Layer 8 of a small transformer language model trained on English Wikipedia (16 layers, counted from 0, width 96).
A neuron's activation on a vector x is squared ReLU(weights . x), where the dot is the dot product.

Input weights of the MLP neurons that the questions are about. A number n stands for n times 0.0072.
n9: 35 11 -24 -15 -37 -44 8 18 -8 23 -30 34 5 -13 16 -22 2 14 -38 -14 -28 -27 7 -36 4 -15 13 -43 10 6 -35 -16 -5 -10 -1 -39 48 32 30 -6 2 34 35 7 -21 -24 38 1 7 43 25 -10 5 23 36 -7 26 -16 33 -10 24 -4 1 -16 41 21 11 76 20 26 21 -7 4 -2 -1 -1 -26 -23 -15 -45 10 -38 22 -28 41 11 28 3 4 14 -28 7 -28 -36 -27 -34
n11: -1 46 30 -6 -3 11 31 10 -14 6 -56 14 35 -46 6 -24 -8 48 -22 44 -24 -24 -46 -26 27 -43 32 -9 -1 19 -20 10 27 4 23 -29 3 -18 18 17 -29 4 28 -6 -28 -1 -51 -26 25 38 20 19 17 -10 -37 -40 -20 -26 4 8 -25 15 -10 -9 38 -6 58 -6 53 12 -44 88 -7 -16 -2 3 -18 -24 5 9 38 -58 3 -11 -47 -10 24 -43 15 32 11 32 -29 17 13 0
n14: -5 -3 -24 -20 -37 -9 57 39 -7 5 56 48 -8 -6 -19 -12 6 -7 -13 38 -44 -38 7 61 -12 -16 16 40 6 22 6 9 -41 42 6 13 29 2 24 -16 -28 -12 -2 22 -3 -14 16 15 -23 -21 -28 24 -29 25 53 11 -34 -3 17 30 -25 17 -46 38 -9 -1 -1 33 17 -6 34 0 33 66 17 22 0 17 13 42 26 -29 -9 -26 -2 -33 -11 23 39 -18 12 19 11 7 17 -26
n41: -11 -17 28 10 -51 -1 20 -18 -52 -35 14 -15 -9 12 -8 -37 -12 -12 22 71 10 5 29 -7 39 -52 2 -14 21 -36 33 19 12 -6 29 -43 36 7 12 -47 -26 -51 -63 -17 -2 -2 -21 32 -2 -45 8 91 -23 -1 12 23 45 31 -45 -11 -30 4 16 24 -21 30 -18 -31 18 27 -26 -5 22 -15 -29 -53 -20 -15 -36 -38 -14 -14 -31 16 -37 4 18 -1 -23 -13 -19 -6 -25 4 -36 -9
n42: -24 22 -8 4 6 -14 2 -3 -38 -48 -25 -12 -15 -22 29 44 68 -5 13 31 -21 11 17 6 -30 -3 11 -31 -43 28 -43 3 -1 -26 3 -28 20 -13 18 22 23 35 -17 28 14 42 -24 14 6 -7 10 -15 -37 16 -9 12 36 15 10 -42 12 16 1 47 -56 44 25 -11 13 -4 -14 -6 14 20 -26 18 14 25 -31 -7 31 50 -15 -11 -28 -33 -1 0 21 21 -21 28 -2 40 11 -3
n43: 36 -25 -7 -34 14 0 -16 6 9 -3 27 13 3 31 -5 -7 49 -13 -22 0 35 -48 -47 -36 24 4 14 -33 2 7 7 11 -5 -25 -29 20 -22 51 0 -17 -1 9 -21 -72 -12 50 -32 49 -36 -9 28 13 19 36 9 -39 68 -45 -2 -15 28 -12 -26 28 -4 9 50 2 -49 9 -6 -30 22 7 -6 -13 -33 11 -10 -8 -18 6 31 20 -10 15 34 15 18 -1 -10 -16 -51 83 15 -17
n47: 31 -23 19 7 -1 45 29 24 25 -3 0 2 -1 -25 -30 39 36 -1 55 -19 9 38 34 20 49 -17 -43 42 -22 -31 2 24 17 -1 -28 -12 7 -27 -28 -3 31 -19 -32 16 26 -3 29 -48 13 -17 -53 6 -6 -10 -26 51 -2 24 -18 1 28 -52 10 2 -23 3 23 -49 -7 -87 -25 31 6 -10 13 29 45 2 -43 5 -44 5 23 2 -18 -3 7 -2 -16 25 38 -20 3 -10 -7 30
n67: -25 -33 -21 8 -31 3 -86 18 -18 39 -24 5 -8 35 -55 -27 11 18 -17 13 43 -13 18 -36 6 -24 15 -49 -39 45 2 -29 -23 -11 29 -50 25 8 -2 -7 17 29 33 -5 29 -27 9 0 -11 18 42 -23 -10 18 49 -27 -14 -36 -2 14 -19 -32 -7 -57 42 -21 47 24 -31 -4 -44 -6 -7 -2 -29 -4 -30 24 -38 -8 12 -16 5 -20 -6 20 24 13 -49 44 -34 -24 -9 -8 19 18
n72: -36 -14 51 20 24 -10 -30 -16 2 33 -25 -18 -23 -15 3 -37 -21 -6 -25 29 -16 8 25 6 -22 -57 15 1 4 -13 19 -12 -25 -10 27 23 -12 3 -7 20 29 -2 14 -45 -29 -20 10 -29 0 -4 -2 -22 6 -7 -5 24 16 25 -22 7 -10 -49 -42 19 -23 7 56 -3 39 -58 -48 -5 -23 -8 -52 31 -16 13 8 -13 -25 23 -7 -33 -43 21 -12 -6 34 14 41 -34 -16 -11 53 -11
n73: 8 27 3 11 19 26 2 -1 -27 18 -46 -13 -32 78 10 58 29 -4 8 -23 -22 -41 2 -53 -48 21 -25 12 2 26 -37 -26 -5 3 32 -17 -5 33 -71 27 37 -45 16 5 -28 34 6 -8 -11 20 -13 -12 -22 -10 3 -22 9 -4 13 41 6 -38 -10 23 16 6 21 9 13 9 32 12 21 -17 -5 -6 -40 4 24 -11 -10 -7 1 35 3 -14 -5 37 -49 -31 -33 11 -7 47 -1 16
n116: -21 47 -31 15 -22 -19 33 -6 9 14 25 -11 -10 31 13 57 21 -2 29 -23 60 -19 -11 2 5 -34 16 -10 -11 4 -14 -19 37 -11 54 4 25 0 36 0 -7 -1 -7 13 10 40 -16 6 21 7 -10 -4 -20 4 32 9 17 -5 -5 -13 -9 -32 -21 14 -40 -10 25 -4 -40 -29 -13 1 -16 1 -34 31 4 25 -37 6 -9 0 -27 40 -43 -37 1 -25 14 1 16 13 25 52 -33 62
n123: 6 13 20 -16 -11 -25 -1 6 27 16 -29 -38 -37 -31 -38 16 18 -12 -23 -35 25 34 -44 35 -6 17 34 -73 -82 -2 2 -39 -18 35 28 -46 26 -11 68 47 3 13 -38 28 2 40 -28 -2 -16 -22 -22 -28 -62 -37 44 -3 -7 -8 -22 -30 -21 8 -45 16 12 15 19 2 -3 -16 -17 -47 13 11 -10 2 -22 -24 -24 -31 13 27 23 -26 12 18 -8 40 10 1 6 54 -6 2 12 4
n137: -2 -22 -41 -86 19 0 2 -4 0 -3 -14 -22 -45 6 11 -10 16 -63 28 47 54 -28 -14 -20 10 -56 -46 -5 -8 -20 1 -19 33 -13 -26 -41 -4 14 1 -54 -14 10 20 -36 37 15 -10 -24 24 -22 -35 78 -29 36 9 -16 43 9 7 -16 -62 -12 -33 6 29 39 -12 -29 -19 -15 -15 -16 1 -31 26 -3 25 -9 -8 27 11 5 -1 -10 9 10 8 -9 0 -41 -27 -2 -3 45 47 16
n153: 40 -16 -23 57 -12 11 2 15 13 -32 -4 6 -9 -54 -15 -10 6 -8 85 -10 7 -15 18 -36 -79 28 -3 -55 3 21 -5 -18 -26 -4 -36 8 -16 58 -13 41 -33 -20 -49 -22 -7 -6 29 19 3 38 6 22 -39 -18 -5 -28 2 -38 -32 -15 -13 -25 10 12 38 16 -46 -59 -12 -3 -5 51 -19 31 2 -48 26 -31 20 45 -24 -23 2 46 6 -1 -36 10 -23 -25 -1 13 9 15 42 -17
n158: 29 -2 -12 0 -17 -54 40 -11 10 -29 32 14 -18 -22 -34 -12 19 5 -47 -9 -7 19 0 29 11 -15 2 -13 -30 -10 -25 3 35 1 -2 -55 -2 -6 26 -12 -8 -36 -31 45 10 72 -2 -14 7 -46 14 -15 1 -9 -3 5 -12 7 32 -28 18 -42 15 22 72 15 -43 34 -8 39 -33 -31 27 -9 -60 -15 -19 -12 34 26 41 11 -3 2 -13 -2 -14 28 15 -36 -57 35 54 -11 22 -54
n174: 11 2 -22 2 -6 5 17 17 -37 53 7 14 -9 -19 -18 -13 -12 52 -13 39 2 -13 22 -1 12 18 30 -32 -61 16 25 4 -13 -19 -1 -8 -16 -21 9 3 -20 2 -2 39 -20 -5 -43 -1 1 -1 -66 11 34 -3 -8 0 5 -8 -16 58 4 -5 -38 26 19 -20 -32 -29 74 2 -8 -6 -33 35 6 -6 -24 -18 0 -42 6 -2 -23 38 30 40 -6 -66 30 -14 17 -3 -59 17 -24 -2
n176: -6 -8 22 -6 -30 -7 22 -56 18 27 -25 2 11 38 -24 -26 61 -12 3 24 -42 43 47 -19 16 -53 4 -11 -30 -18 -11 -10 -16 28 -5 18 -19 -43 23 1 -41 -10 5 -10 0 5 0 1 -21 -26 -25 -15 13 -14 2 30 -37 17 -11 28 -12 36 -14 12 6 -11 -15 17 10 -31 4 -52 46 5 -32 36 26 40 -20 21 -27 2 29 -15 36 -1 -6 16 52 5 22 -16 27 -34 17 29
n194: -2 4 -22 68 23 -11 -3 31 -41 8 -22 38 -12 42 -4 6 38 -5 8 -2 -41 4 30 10 19 4 23 -30 33 -3 20 -29 -45 -12 1 -14 -28 -22 33 31 -53 35 3 -26 -18 -34 28 6 -25 25 22 -13 -33 -18 -27 4 52 26 -32 8 -47 -22 -2 52 -27 17 -5 8 -34 8 -15 -4 6 -27 -53 -23 -48 16 18 30 39 -15 3 -39 5 25 31 61 -16 43 -10 0 -15 36 9 29
n209: -40 -7 13 33 -49 24 11 14 -64 1 -71 7 -33 -10 -19 10 14 -9 -18 -10 -11 -73 -11 -26 22 11 14 -62 -3 -26 -2 4 -43 -14 -18 -16 2 22 -19 41 -7 24 7 48 -50 -3 -36 -2 4 -85 -46 18 54 -1 -43 -5 -33 -6 -12 7 34 21 -45 6 19 42 57 -2 -25 -18 14 14 7 -32 -37 -44 4 29 -38 -13 31 3 -26 34 -6 10 -13 18 16 4 -19 21 6 30 -4 4
n222: -3 16 -10 -43 -14 1 4 -41 49 10 -38 -5 -11 29 -7 12 13 10 51 -17 24 -20 -27 -11 -27 -14 -33 27 -7 -28 -42 39 6 -65 5 -16 15 -23 13 -37 25 -41 -13 5 7 15 -18 -9 4 2 -27 26 -10 27 5 -30 50 3 1 -40 17 7 -27 -2 12 25 47 -46 27 11 -2 13 38 -50 6 23 14 -14 -2 7 17 -20 -24 13 -14 53 -2 19 20 7 -1 -4 2 -15 -14 43
n227: 2 -27 34 7 23 29 0 5 -39 -19 -30 9 14 22 -4 -1 -5 67 13 -44 -2 -57 -13 -31 39 -21 15 8 20 52 -33 -4 28 22 14 -38 -13 13 18 -18 1 48 -4 5 -44 9 -60 14 25 -19 19 -60 -54 15 -4 -45 7 -15 55 -20 28 -32 8 -29 23 17 16 10 10 -26 8 -27 -3 -39 8 14 31 -1 -24 20 -36 39 -7 -2 -16 -2 2 21 22 -16 -27 4 23 25 5 -20
n230: 16 19 -23 -13 -13 -18 11 9 25 10 45 -15 -15 -13 7 12 33 -1 20 -43 27 1 16 -11 23 -23 -10 17 -33 14 -15 19 11 -22 -25 -5 -20 -13 28 18 34 43 67 -7 26 -5 -34 13 -37 22 -5 36 11 11 8 -20 64 32 12 -31 0 -11 -58 -15 4 6 -34 23 39 -17 23 -25 -10 26 -10 -2 -9 1 21 -14 -13 -18 -11 -30 -65 -30 -2 9 47 33 -22 -18 -83 -5 32 -35
n241: -7 -2 3 -3 57 66 19 25 -3 -11 40 25 -13 -1 -32 -65 -7 -12 -52 -34 32 -41 35 4 20 16 -5 -43 -1 12 2 14 24 -7 15 -42 -16 58 -6 59 -14 12 -2 30 61 28 2 -9 -24 -13 -5 35 -32 -72 -16 -10 -20 -9 22 -3 -8 -16 -29 25 -42 57 47 -40 -35 23 -54 -31 57 -15 -24 11 -17 33 5 6 55 12 -1 5 20 -48 -17 31 16 -47 15 62 73 -57 -2 11
n245: 7 -29 10 7 -5 -53 9 -23 -12 -8 15 -18 -32 -28 30 -12 3 -6 28 -28 -25 -9 16 12 -6 -13 21 -10 -9 -25 -19 -68 39 -22 10 -36 -8 -7 -15 -6 -28 -9 24 -9 33 -42 4 -20 -12 21 -5 -19 -23 38 -1 -11 -7 15 1 -14 -42 -52 23 -19 27 -17 -5 -10 -5 -56 -25 -2 -32 -17 31 24 16 -33 18 -21 -27 -83 -5 -1 -14 -3 -1 73 3 1 -29 13 -23 4 23 32
n249: 5 70 13 -39 -2 36 6 -27 52 -62 26 -19 27 20 -24 9 8 27 -13 55 -20 13 -3 3 7 -19 1 -8 29 20 -15 -2 9 -30 -32 -20 -56 23 -17 39 7 -3 -17 -23 23 -41 -2 17 -10 37 9 8 -31 -67 -33 -51 -4 -33 20 6 -5 18 17 -6 -9 -12 14 -1 -15 -5 -30 -3 30 -6 -33 -13 2 26 27 -9 7 -14 -64 34 9 -31 17 30 -1 -34 14 -56 55 39 -27 -30
n256: -5 -26 -11 12 36 -27 -43 17 76 -14 -43 -10 -13 -27 -70 16 41 21 -9 26 63 25 9 -10 0 -32 14 -16 -5 10 12 32 33 -15 -2 -53 0 0 -29 41 -32 -11 24 12 33 -22 -20 16 33 11 11 -2 29 14 8 13 2 37 19 -20 -15 28 -3 -14 -11 49 12 35 55 20 28 -45 95 -25 16 -17 21 24 9 -9 15 49 -8 40 -29 -33 -19 13 -4 44 17 -20 -22 -9 17 -26
n285: 14 -52 11 -44 -19 -59 39 6 -56 75 20 -30 2 27 45 -66 14 54 -13 -18 26 40 13 -23 -28 -16 -14 -30 -18 -25 -55 -57 -17 -18 22 4 -18 28 16 25 -43 -15 5 -18 -10 18 17 47 12 -5 -5 -3 0 28 -16 22 -15 -16 -23 1 16 -22 -46 16 -29 5 -13 -72 -52 -43 -27 29 -2 13 -53 -60 42 -18 -53 4 26 -7 12 41 -10 -52 -17 -34 9 27 -15 2 -62 -31 -25 8
n305: 16 24 43 -37 -4 38 24 -14 13 3 21 -26 31 38 -36 -18 -42 5 14 33 38 2 -26 -43 -9 17 0 1 7 -26 28 7 4 36 11 -37 -6 13 40 7 26 -4 -12 13 -45 -66 -15 15 36 15 -2 -15 -6 27 -9 17 -2 25 -37 -12 68 -2 20 49 1 -32 58 18 -1 16 -53 5 28 -15 4 10 -12 -1 -8 -4 -2 13 -21 -46 -14 -1 21 -10 33 -46 -13 -48 -68 26 -17 -10
n316: 32 5 -22 15 42 -10 -10 -28 -22 -6 -7 -20 16 -8 -5 -4 -1 34 6 -40 -8 -39 5 20 7 15 30 6 23 21 32 -25 -3 12 36 -19 40 -5 -10 -21 16 -29 -18 8 -24 9 9 27 11 -45 36 2 -8 14 -24 38 -6 -17 29 35 -6 -11 25 49 39 -16 6 -4 -53 -1 -27 16 -25 -8 -7 37 -45 -13 2 9 -15 -31 -10 36 -28 35 -11 24 -15 33 -1 -2 -23 -3 -24 45
n370: 18 14 24 -1 25 -79 5 -5 16 43 -20 8 -2 -23 34 11 -33 11 36 11 11 -23 -23 20 55 -31 9 -11 15 19 15 6 23 19 -18 -67 -4 -17 17 -11 -18 -11 -12 -45 6 3 9 -12 -37 -67 -16 -54 25 3 11 -9 -23 -12 19 -20 -59 39 -15 -42 -39 3 18 6 -5 -2 -17 -28 -55 -34 -8 -12 -28 27 -44 36 -7 21 -50 26 2 4 16 6 20 29 -41 50 4 43 90 -16
n375: -13 20 58 -16 -11 36 23 7 -28 1 21 -26 -13 28 7 1 36 -25 12 50 7 43 -18 2 31 -14 26 47 31 57 17 34 -8 20 4 -12 -24 -33 -17 -7 21 -4 -6 8 11 -28 17 -23 -6 35 -44 6 5 0 -19 30 -21 25 28 8 32 15 -7 26 19 -30 10 -13 -33 -1 -4 18 19 43 -22 -37 -31 -35 -12 14 32 -33 26 21 -8 -6 15 -21 -24 4 -16 -35 3 2 4 -40
n381: 44 -14 -6 -16 -10 9 -5 -22 -55 10 28 -12 16 -9 -20 29 16 -21 34 -41 15 18 43 2 -28 -15 -7 -4 16 39 -14 20 -43 40 38 -31 -15 12 48 -4 -11 -8 51 61 -18 -2 16 36 4 4 -15 7 33 3 32 -19 43 -19 8 -15 6 9 24 36 44 -41 44 21 33 15 15 19 -21 9 17 29 -37 -3 14 -12 5 19 12 28 18 31 -41 27 -42 37 39 51 -19 -10 3 -30

Each question shows a token from some text and the vector x that enters the MLP there. A number n stands for n times 0.041.

"e ": 9 -8 9 -5 -37 -25 -57 26 14 2 8 -27 60 6 30 15 -60 -24 -32 -33 13 2 -32 -7 -18 -2 5 36 10 -15 -4 -19 0 11 13 3 -61 18 -29 -43 17 13 11 22 17 -13 -56 -39 -36 15 17 38 22 0 -16 -1 -1 4 7 5 9 31 41 14 -11 -5 -19 -64 -12 27 39 10 -7 11 -3 -18 -6 -29 -5 -38 15 -24 17 -8 4 -4 -17 2 27 -9 30 3 39 5 -18 -8
Which two neurons fire most, strongest first? n375, n249

"em": -19 -30 -4 -30 -48 -17 -46 49 25 16 2 -12 35 6 18 -21 -26 -10 -33 -47 -37 13 -41 9 -41 -2 6 50 6 -5 4 -16 -50 10 1 40 -48 1 29 -23 16 18 9 11 -19 15 -36 -10 -46 2 27 2 11 0 2 19 -21 7 -30 7 4 41 31 5 -7 5 -4 -21 -19 16 59 12 45 -8 18 -42 4 0 7 -13 -6 5 -8 -26 3 0 15 3 6 -32 12 -8 45 33 9 -8
Which neuron fires most, and how strongly? n14, at about 5.6

"id": 2 -33 -18 9 -29 -24 -62 31 3 1 -13 -8 12 -14 23 13 -57 -10 -20 -73 -1 13 -64 -14 -17 5 25 41 -10 5 6 -29 -4 20 33 12 -58 12 -6 -34 6 34 4 29 10 16 -38 -5 -28 18 29 19 10 15 12 1 -36 -6 -22 1 -31 25 39 3 7 15 -33 -28 2 5 2 5 18 14 25 -16 25 -21 -18 -25 4 -23 17 -48 -12 34 -4 27 22 -31 9 0 -9 9 -12 0
Which two neurons fire most, strongest first? n245, n123

"ar": -30 -7 -31 -12 -21 -1 -69 35 -3 22 -12 -15 39 -18 11 -6 -24 -3 -36 -47 -11 -29 -48 -12 -1 2 11 44 -3 -30 22 -24 -19 11 42 4 -62 19 -22 -30 23 14 -11 31 10 31 -13 9 -52 19 13 22 19 -22 -30 14 10 1 -61 7 24 -17 40 10 -25 13 -34 -27 -10 43 15 -10 6 -1 0 16 16 10 -8 -25 32 10 0 -16 -12 26 -19 -7 1 -22 10 -8 26 22 14 14
Which three neurons fire most, strongest first? n241, n43, n209

"e": -5 7 -9 15 -15 -19 -49 44 9 23 4 -15 37 -28 19 -3 -43 -43 -41 -17 -11 14 -13 0 15 -8 21 39 -4 -24 -11 -33 12 32 29 35 -48 33 -23 -19 19 27 -13 18 25 26 -20 -27 -61 8 11 28 25 -31 -44 3 -31 9 -30 -3 -3 20 73 -1 -17 7 -11 -29 -13 1 64 20 -16 1 14 20 14 -7 -16 -22 2 4 16 -20 4 -4 -4 -25 10 17 8 -15 12 12 -11 26
The neuron with the highest activation: n47

") ": 4 -16 23 -2 -29 1 -74 28 9 20 -14 -29 43 -15 18 21 -43 6 -20 5 13 29 -49 -8 -7 8 -15 16 13 -7 -14 -44 1 19 43 25 -35 7 -23 -56 24 32 11 39 46 30 -24 -33 -35 7 2 22 42 -20 -38 -19 1 4 -9 -7 -1 24 47 13 -34 15 -25 -32 9 24 31 32 2 16 -4 -4 -4 -29 -9 -27 5 -2 7 5 3 23 -32 7 -2 -27 30 4 21 -10 4 11
The neuron with the highest activation: n381

"op": -29 -2 -15 13 -44 -39 -75 47 2 37 -25 3 30 -20 25 -4 -44 1 -67 -11 -17 -1 -26 8 -8 15 5 24 14 10 19 -49 -44 10 25 -2 -30 9 -1 -29 33 30 41 17 6 17 -8 -30 -56 -4 8 30 24 -17 -6 1 -3 18 -16 20 -13 11 30 13 14 18 -9 -22 24 26 39 18 -4 31 24 -4 38 -10 -6 -7 8 -22 9 -19 6 -3 -27 5 24 -23 -10 -28 11 6 -15 20
The neuron with the highest activation: n9

"ich ": -12 -17 -2 22 -32 -41 -72 28 34 39 -4 -26 54 -8 12 40 -45 12 -31 12 6 27 -27 -34 -20 12 -34 20 12 -14 11 -30 -6 5 26 -9 -44 18 9 -36 23 9 8 35 23 21 -33 -30 -16 3 22 24 26 -2 -17 0 -11 4 -25 -3 -21 1 25 13 -22 5 -16 -39 6 48 16 16 -3 22 -31 -31 14 -17 -21 -39 13 22 10 -18 -24 -2 -31 31 5 -28 23 -5 35 -3 -12 -4
Which three neurons fire most, strongest first? n285, n41, n256

"Th": -15 -18 -10 19 -30 -18 -48 46 8 15 -1 -11 24 -23 17 4 -50 -29 -13 -42 9 19 -20 -6 1 -6 -1 57 -4 1 -3 -15 -7 13 22 51 -58 -14 0 -34 32 2 5 22 6 46 -14 -43 -31 31 34 18 29 -13 3 -4 0 -9 -34 -5 -1 38 45 15 -7 5 -22 -32 4 13 23 40 11 -37 -14 -2 39 -2 -8 -36 -23 6 25 -35 -8 9 -20 -2 3 -23 15 25 33 13 -38 13
Which two neurons fire most, strongest first? n47, n222

"ud": -22 -4 -5 4 -46 -16 -59 26 25 36 -21 16 21 -15 24 -7 -38 -22 -36 -38 -13 10 3 24 7 7 3 62 -20 -21 54 -36 -7 35 34 35 -49 13 -2 -20 32 30 16 43 33 31 -22 -25 -12 0 1 14 27 -11 -22 4 -37 -27 -14 20 -6 18 31 8 11 3 -15 -19 -3 7 27 -19 22 45 17 -5 7 -13 -7 -42 -6 -9 13 -22 -18 8 -25 -1 23 -13 47 -15 -13 8 6 -8
The neuron with the highest activation: n174

"(": -1 -8 -1 11 -15 -49 -62 38 3 7 6 -13 51 -20 21 -1 -26 -29 -40 -25 21 -15 -24 -25 -3 10 2 25 19 -20 17 -40 -31 7 22 -8 -36 17 14 -72 27 29 13 34 14 30 -41 -36 -30 14 24 37 33 23 -39 -3 -5 6 -1 4 1 14 32 3 -27 -1 -13 -20 2 50 52 10 -8 5 14 4 -3 -10 -33 -1 9 -6 -4 -22 -3 6 -30 -10 -16 -43 3 13 24 -18 -13 9
Which three neurons fire most, strongest first? n9, n381, n137

"ub": -13 1 -10 12 -32 -1 -35 42 40 19 -1 -25 18 -4 30 -5 -37 -21 -9 -58 -16 25 -33 15 -8 11 1 71 0 -9 13 2 -7 13 16 29 -55 -9 25 -31 36 13 9 0 21 28 -12 -42 -19 14 8 3 33 -28 -19 11 -6 2 -18 28 26 35 48 0 -4 -10 0 -28 7 -5 42 -17 28 20 17 -23 23 9 -2 -56 -20 -18 18 -32 -6 12 -14 11 16 -29 12 -48 38 16 3 15
Which three neurons fire most, strongest first? n47, n375, n176

"er": -17 -28 -13 -16 -14 -7 -42 24 27 25 30 0 11 10 -6 -1 -44 -57 -15 -47 -4 5 -34 -1 4 -26 -1 46 2 -9 -10 -39 -9 2 17 1 -56 11 0 -23 14 47 28 29 11 27 -26 3 -35 15 11 25 -8 -1 -15 12 -16 7 -37 14 -13 35 63 3 -18 7 -14 -25 -18 23 28 12 33 -38 31 -9 41 -11 13 -19 6 27 5 -32 -1 -2 10 1 3 -54 23 -16 35 39 18 9
Which two neurons fire most, strongest first? n137, n241

"f": -1 14 11 27 -17 -32 -57 34 35 5 -12 -20 26 0 14 17 1 -4 -52 -36 2 -7 -29 -14 -25 -9 16 43 17 -2 18 -31 -16 25 22 57 -35 5 1 -45 18 14 6 10 33 24 -34 -47 -53 26 26 33 7 6 -7 17 1 15 -28 -9 -8 -14 56 30 -10 4 -20 -47 -9 22 14 24 -26 18 -18 10 19 -16 -19 -25 -13 7 -26 -24 -16 12 -33 -14 -21 -34 -21 8 24 13 -7 10
Which two neurons fire most, strongest first? n116, n72

", ": -14 -28 -5 12 -30 -37 -50 15 4 11 10 -54 61 8 23 5 -39 -3 -36 -13 -12 6 -33 -25 -22 2 -1 19 15 -5 -4 -24 -14 29 24 8 -46 19 -20 -49 48 15 -3 45 23 43 -23 -37 -54 9 29 22 17 20 -55 5 -14 -8 -8 4 -10 13 23 17 -26 8 -22 -27 7 25 48 14 -10 18 12 0 -17 -13 -32 -31 -17 -4 16 -5 -3 12 -12 16 -6 -37 17 10 15 1 -12 7
The neuron with the highest activation: n73

"-": -15 -17 12 23 -4 -28 -12 39 14 -6 0 -48 41 -15 38 14 -26 -15 -41 -61 -26 13 -25 -20 6 15 15 30 -2 -1 14 -14 -38 17 37 23 -72 13 -2 -55 29 26 -15 12 11 -8 -23 -8 -17 17 22 -3 26 17 -25 1 -5 17 -26 11 16 5 44 8 -15 10 -23 -40 9 19 30 3 7 23 9 -19 6 -7 -22 -46 26 -4 17 -25 -6 3 -38 30 27 -46 21 3 44 6 -10 -1
The neuron with the highest activation: n375

"W": -10 -1 7 12 -24 -54 -46 24 30 19 -14 -20 28 -30 36 2 -7 -3 -40 -10 -18 -4 -20 -6 5 -6 22 68 10 -24 13 -27 -21 47 51 25 -50 10 -22 -42 11 6 15 37 4 8 -30 -51 -43 15 21 31 19 -21 -3 12 -16 -8 -18 17 2 17 41 -3 -3 6 -27 -9 26 10 38 15 18 -9 -24 -7 33 4 -20 -34 -9 14 20 -15 -22 24 -30 -8 10 -32 5 15 21 22 -26 15
The neuron with the highest activation: n72

"ab": -37 11 -44 20 -28 -16 -44 46 12 20 -61 9 20 19 9 1 -33 -10 -23 -20 -14 9 -26 -4 -12 20 46 72 9 -28 14 -30 -35 3 38 18 -13 10 -2 -60 4 9 -8 -1 5 -14 -34 -19 -17 14 22 6 18 -7 -29 9 15 18 -32 4 -28 15 23 -19 13 -8 -5 -50 9 9 53 15 14 16 31 -15 20 -12 -5 -34 -20 9 8 -46 -31 -29 -17 8 10 -15 16 -15 13 -10 -12 10
Which three neurons fire most, strongest first? n72, n222, n11

"on": -6 -12 -27 25 -12 -6 -36 -10 50 5 -2 -2 29 12 33 10 -10 -32 1 -40 10 16 -26 -14 -12 3 -4 50 14 5 6 -36 -10 0 60 -10 -41 3 -19 -54 50 38 -15 38 -8 49 -31 -5 -12 34 28 14 21 3 -20 15 -29 -10 -15 -1 -28 18 36 -20 -40 30 -42 -27 -12 44 22 -3 -6 3 24 20 18 -28 -11 -19 3 17 -8 -51 -4 19 -29 2 -1 -7 2 15 34 15 -6 -2
Which two neurons fire most, strongest first? n222, n116

"oun": 10 -7 -24 15 -36 -33 -50 18 34 13 -16 -18 40 -15 37 3 -19 -33 -23 -72 5 17 -37 11 -9 -18 -2 33 8 -13 11 0 -30 5 5 15 -33 -1 -30 -68 14 24 -2 16 32 36 -32 -16 -26 -4 43 10 -2 -8 -34 32 -8 15 -26 23 1 38 50 3 0 -12 -16 -19 -13 11 15 16 -16 27 3 25 34 16 3 -21 -2 6 10 -35 -5 2 -40 14 4 -13 38 -15 21 36 -5 21
Which neuron fires most, and how strongly? n316, at about 1.1

"ap": -28 3 -21 -7 -32 -34 -77 47 9 14 -22 0 36 -10 14 5 -38 -9 -65 -50 -15 -13 -11 9 -25 5 -1 47 20 -11 0 -29 -30 5 28 23 -40 11 -13 -54 15 27 16 8 29 22 -12 -23 -53 9 21 21 2 -30 -41 4 -18 20 -18 5 -17 16 34 2 -3 -3 -16 -30 26 22 47 18 21 26 11 11 -1 3 -3 -17 -4 -14 8 -3 -3 2 -30 -19 13 -11 15 -10 18 -17 -16 34
The neuron with the highest activation: n14

"or ": -5 -9 15 9 -38 -28 -55 8 10 -2 6 -9 48 16 11 20 -54 -31 -31 -21 -13 21 -15 2 -7 14 -2 20 -8 -10 -2 -15 -47 13 33 8 -57 13 -29 -52 -4 22 -1 45 -5 -4 -34 -31 -43 -5 17 35 9 22 -23 -5 -12 -3 1 0 13 16 61 9 -13 1 -7 -40 -21 43 48 -8 19 16 17 -8 2 -22 -8 -40 20 9 15 -20 -8 3 -17 11 10 -31 47 -11 45 -10 -14 6
The neuron with the highest activation: n381

"F": -21 27 -6 -1 -21 -41 -39 39 43 12 -10 -31 25 -24 35 25 4 -33 -24 -22 21 -11 -26 -33 -8 4 14 51 9 -5 17 -42 -15 21 35 30 -38 12 -11 -50 31 12 3 22 15 24 -12 -53 -38 20 13 24 17 3 -2 27 -7 0 -12 -3 22 -8 74 14 -23 8 -22 -19 -18 21 17 39 -9 4 -17 15 25 -5 -22 -14 -2 -1 -13 -30 -30 7 -35 -1 -13 -23 -16 -5 34 28 -27 4
The neuron with the highest activation: n116

"ow": -33 -13 -22 14 -25 -21 -73 37 37 3 -40 -7 26 -13 26 2 -13 -3 -29 -15 -14 4 3 -8 -28 0 33 59 28 -28 20 -20 -17 30 42 10 -32 2 7 -34 36 27 20 46 33 7 -31 -5 -10 37 44 52 12 2 6 25 -24 16 -15 19 -15 21 40 10 -25 10 -8 2 45 15 44 -7 2 -1 -3 -7 1 10 7 -37 -15 19 -1 -34 -16 0 -31 12 -13 -15 13 1 14 2 19 -1
Which two neurons fire most, strongest first? n256, n72

"N": -7 15 -12 -9 -13 -45 -36 27 31 7 7 -19 38 -48 32 5 0 -41 -25 -17 7 -16 -38 -34 -8 2 14 53 26 2 5 -27 -30 22 52 9 -53 -6 -12 -40 19 17 2 34 12 40 -26 -27 -36 21 22 10 32 4 -12 25 -29 -6 -8 23 7 -3 69 10 -10 22 -11 -3 -21 28 36 48 0 5 -8 20 27 3 -7 -14 -2 -8 8 -21 -42 5 -13 -15 -12 -13 -3 5 24 16 -27 16
Which neuron fires most, and how strongly? n316, at about 2.3

"s ": -13 -13 3 12 -41 -22 -61 18 3 -2 9 -26 51 2 32 21 -37 -5 -14 -8 1 14 -22 -15 -12 -18 12 47 18 -14 0 -12 -7 19 31 11 -68 7 -4 -53 21 16 -20 33 22 1 -29 -41 -9 6 37 14 25 25 -42 -10 -28 -19 -19 -24 10 6 48 17 -38 21 -22 -46 -15 37 38 12 4 29 -8 -30 -11 -14 -35 -16 4 1 8 -2 -16 3 -10 19 -10 -25 37 5 41 0 -2 6
Which neuron fires most, and how strongly? n375, at about 2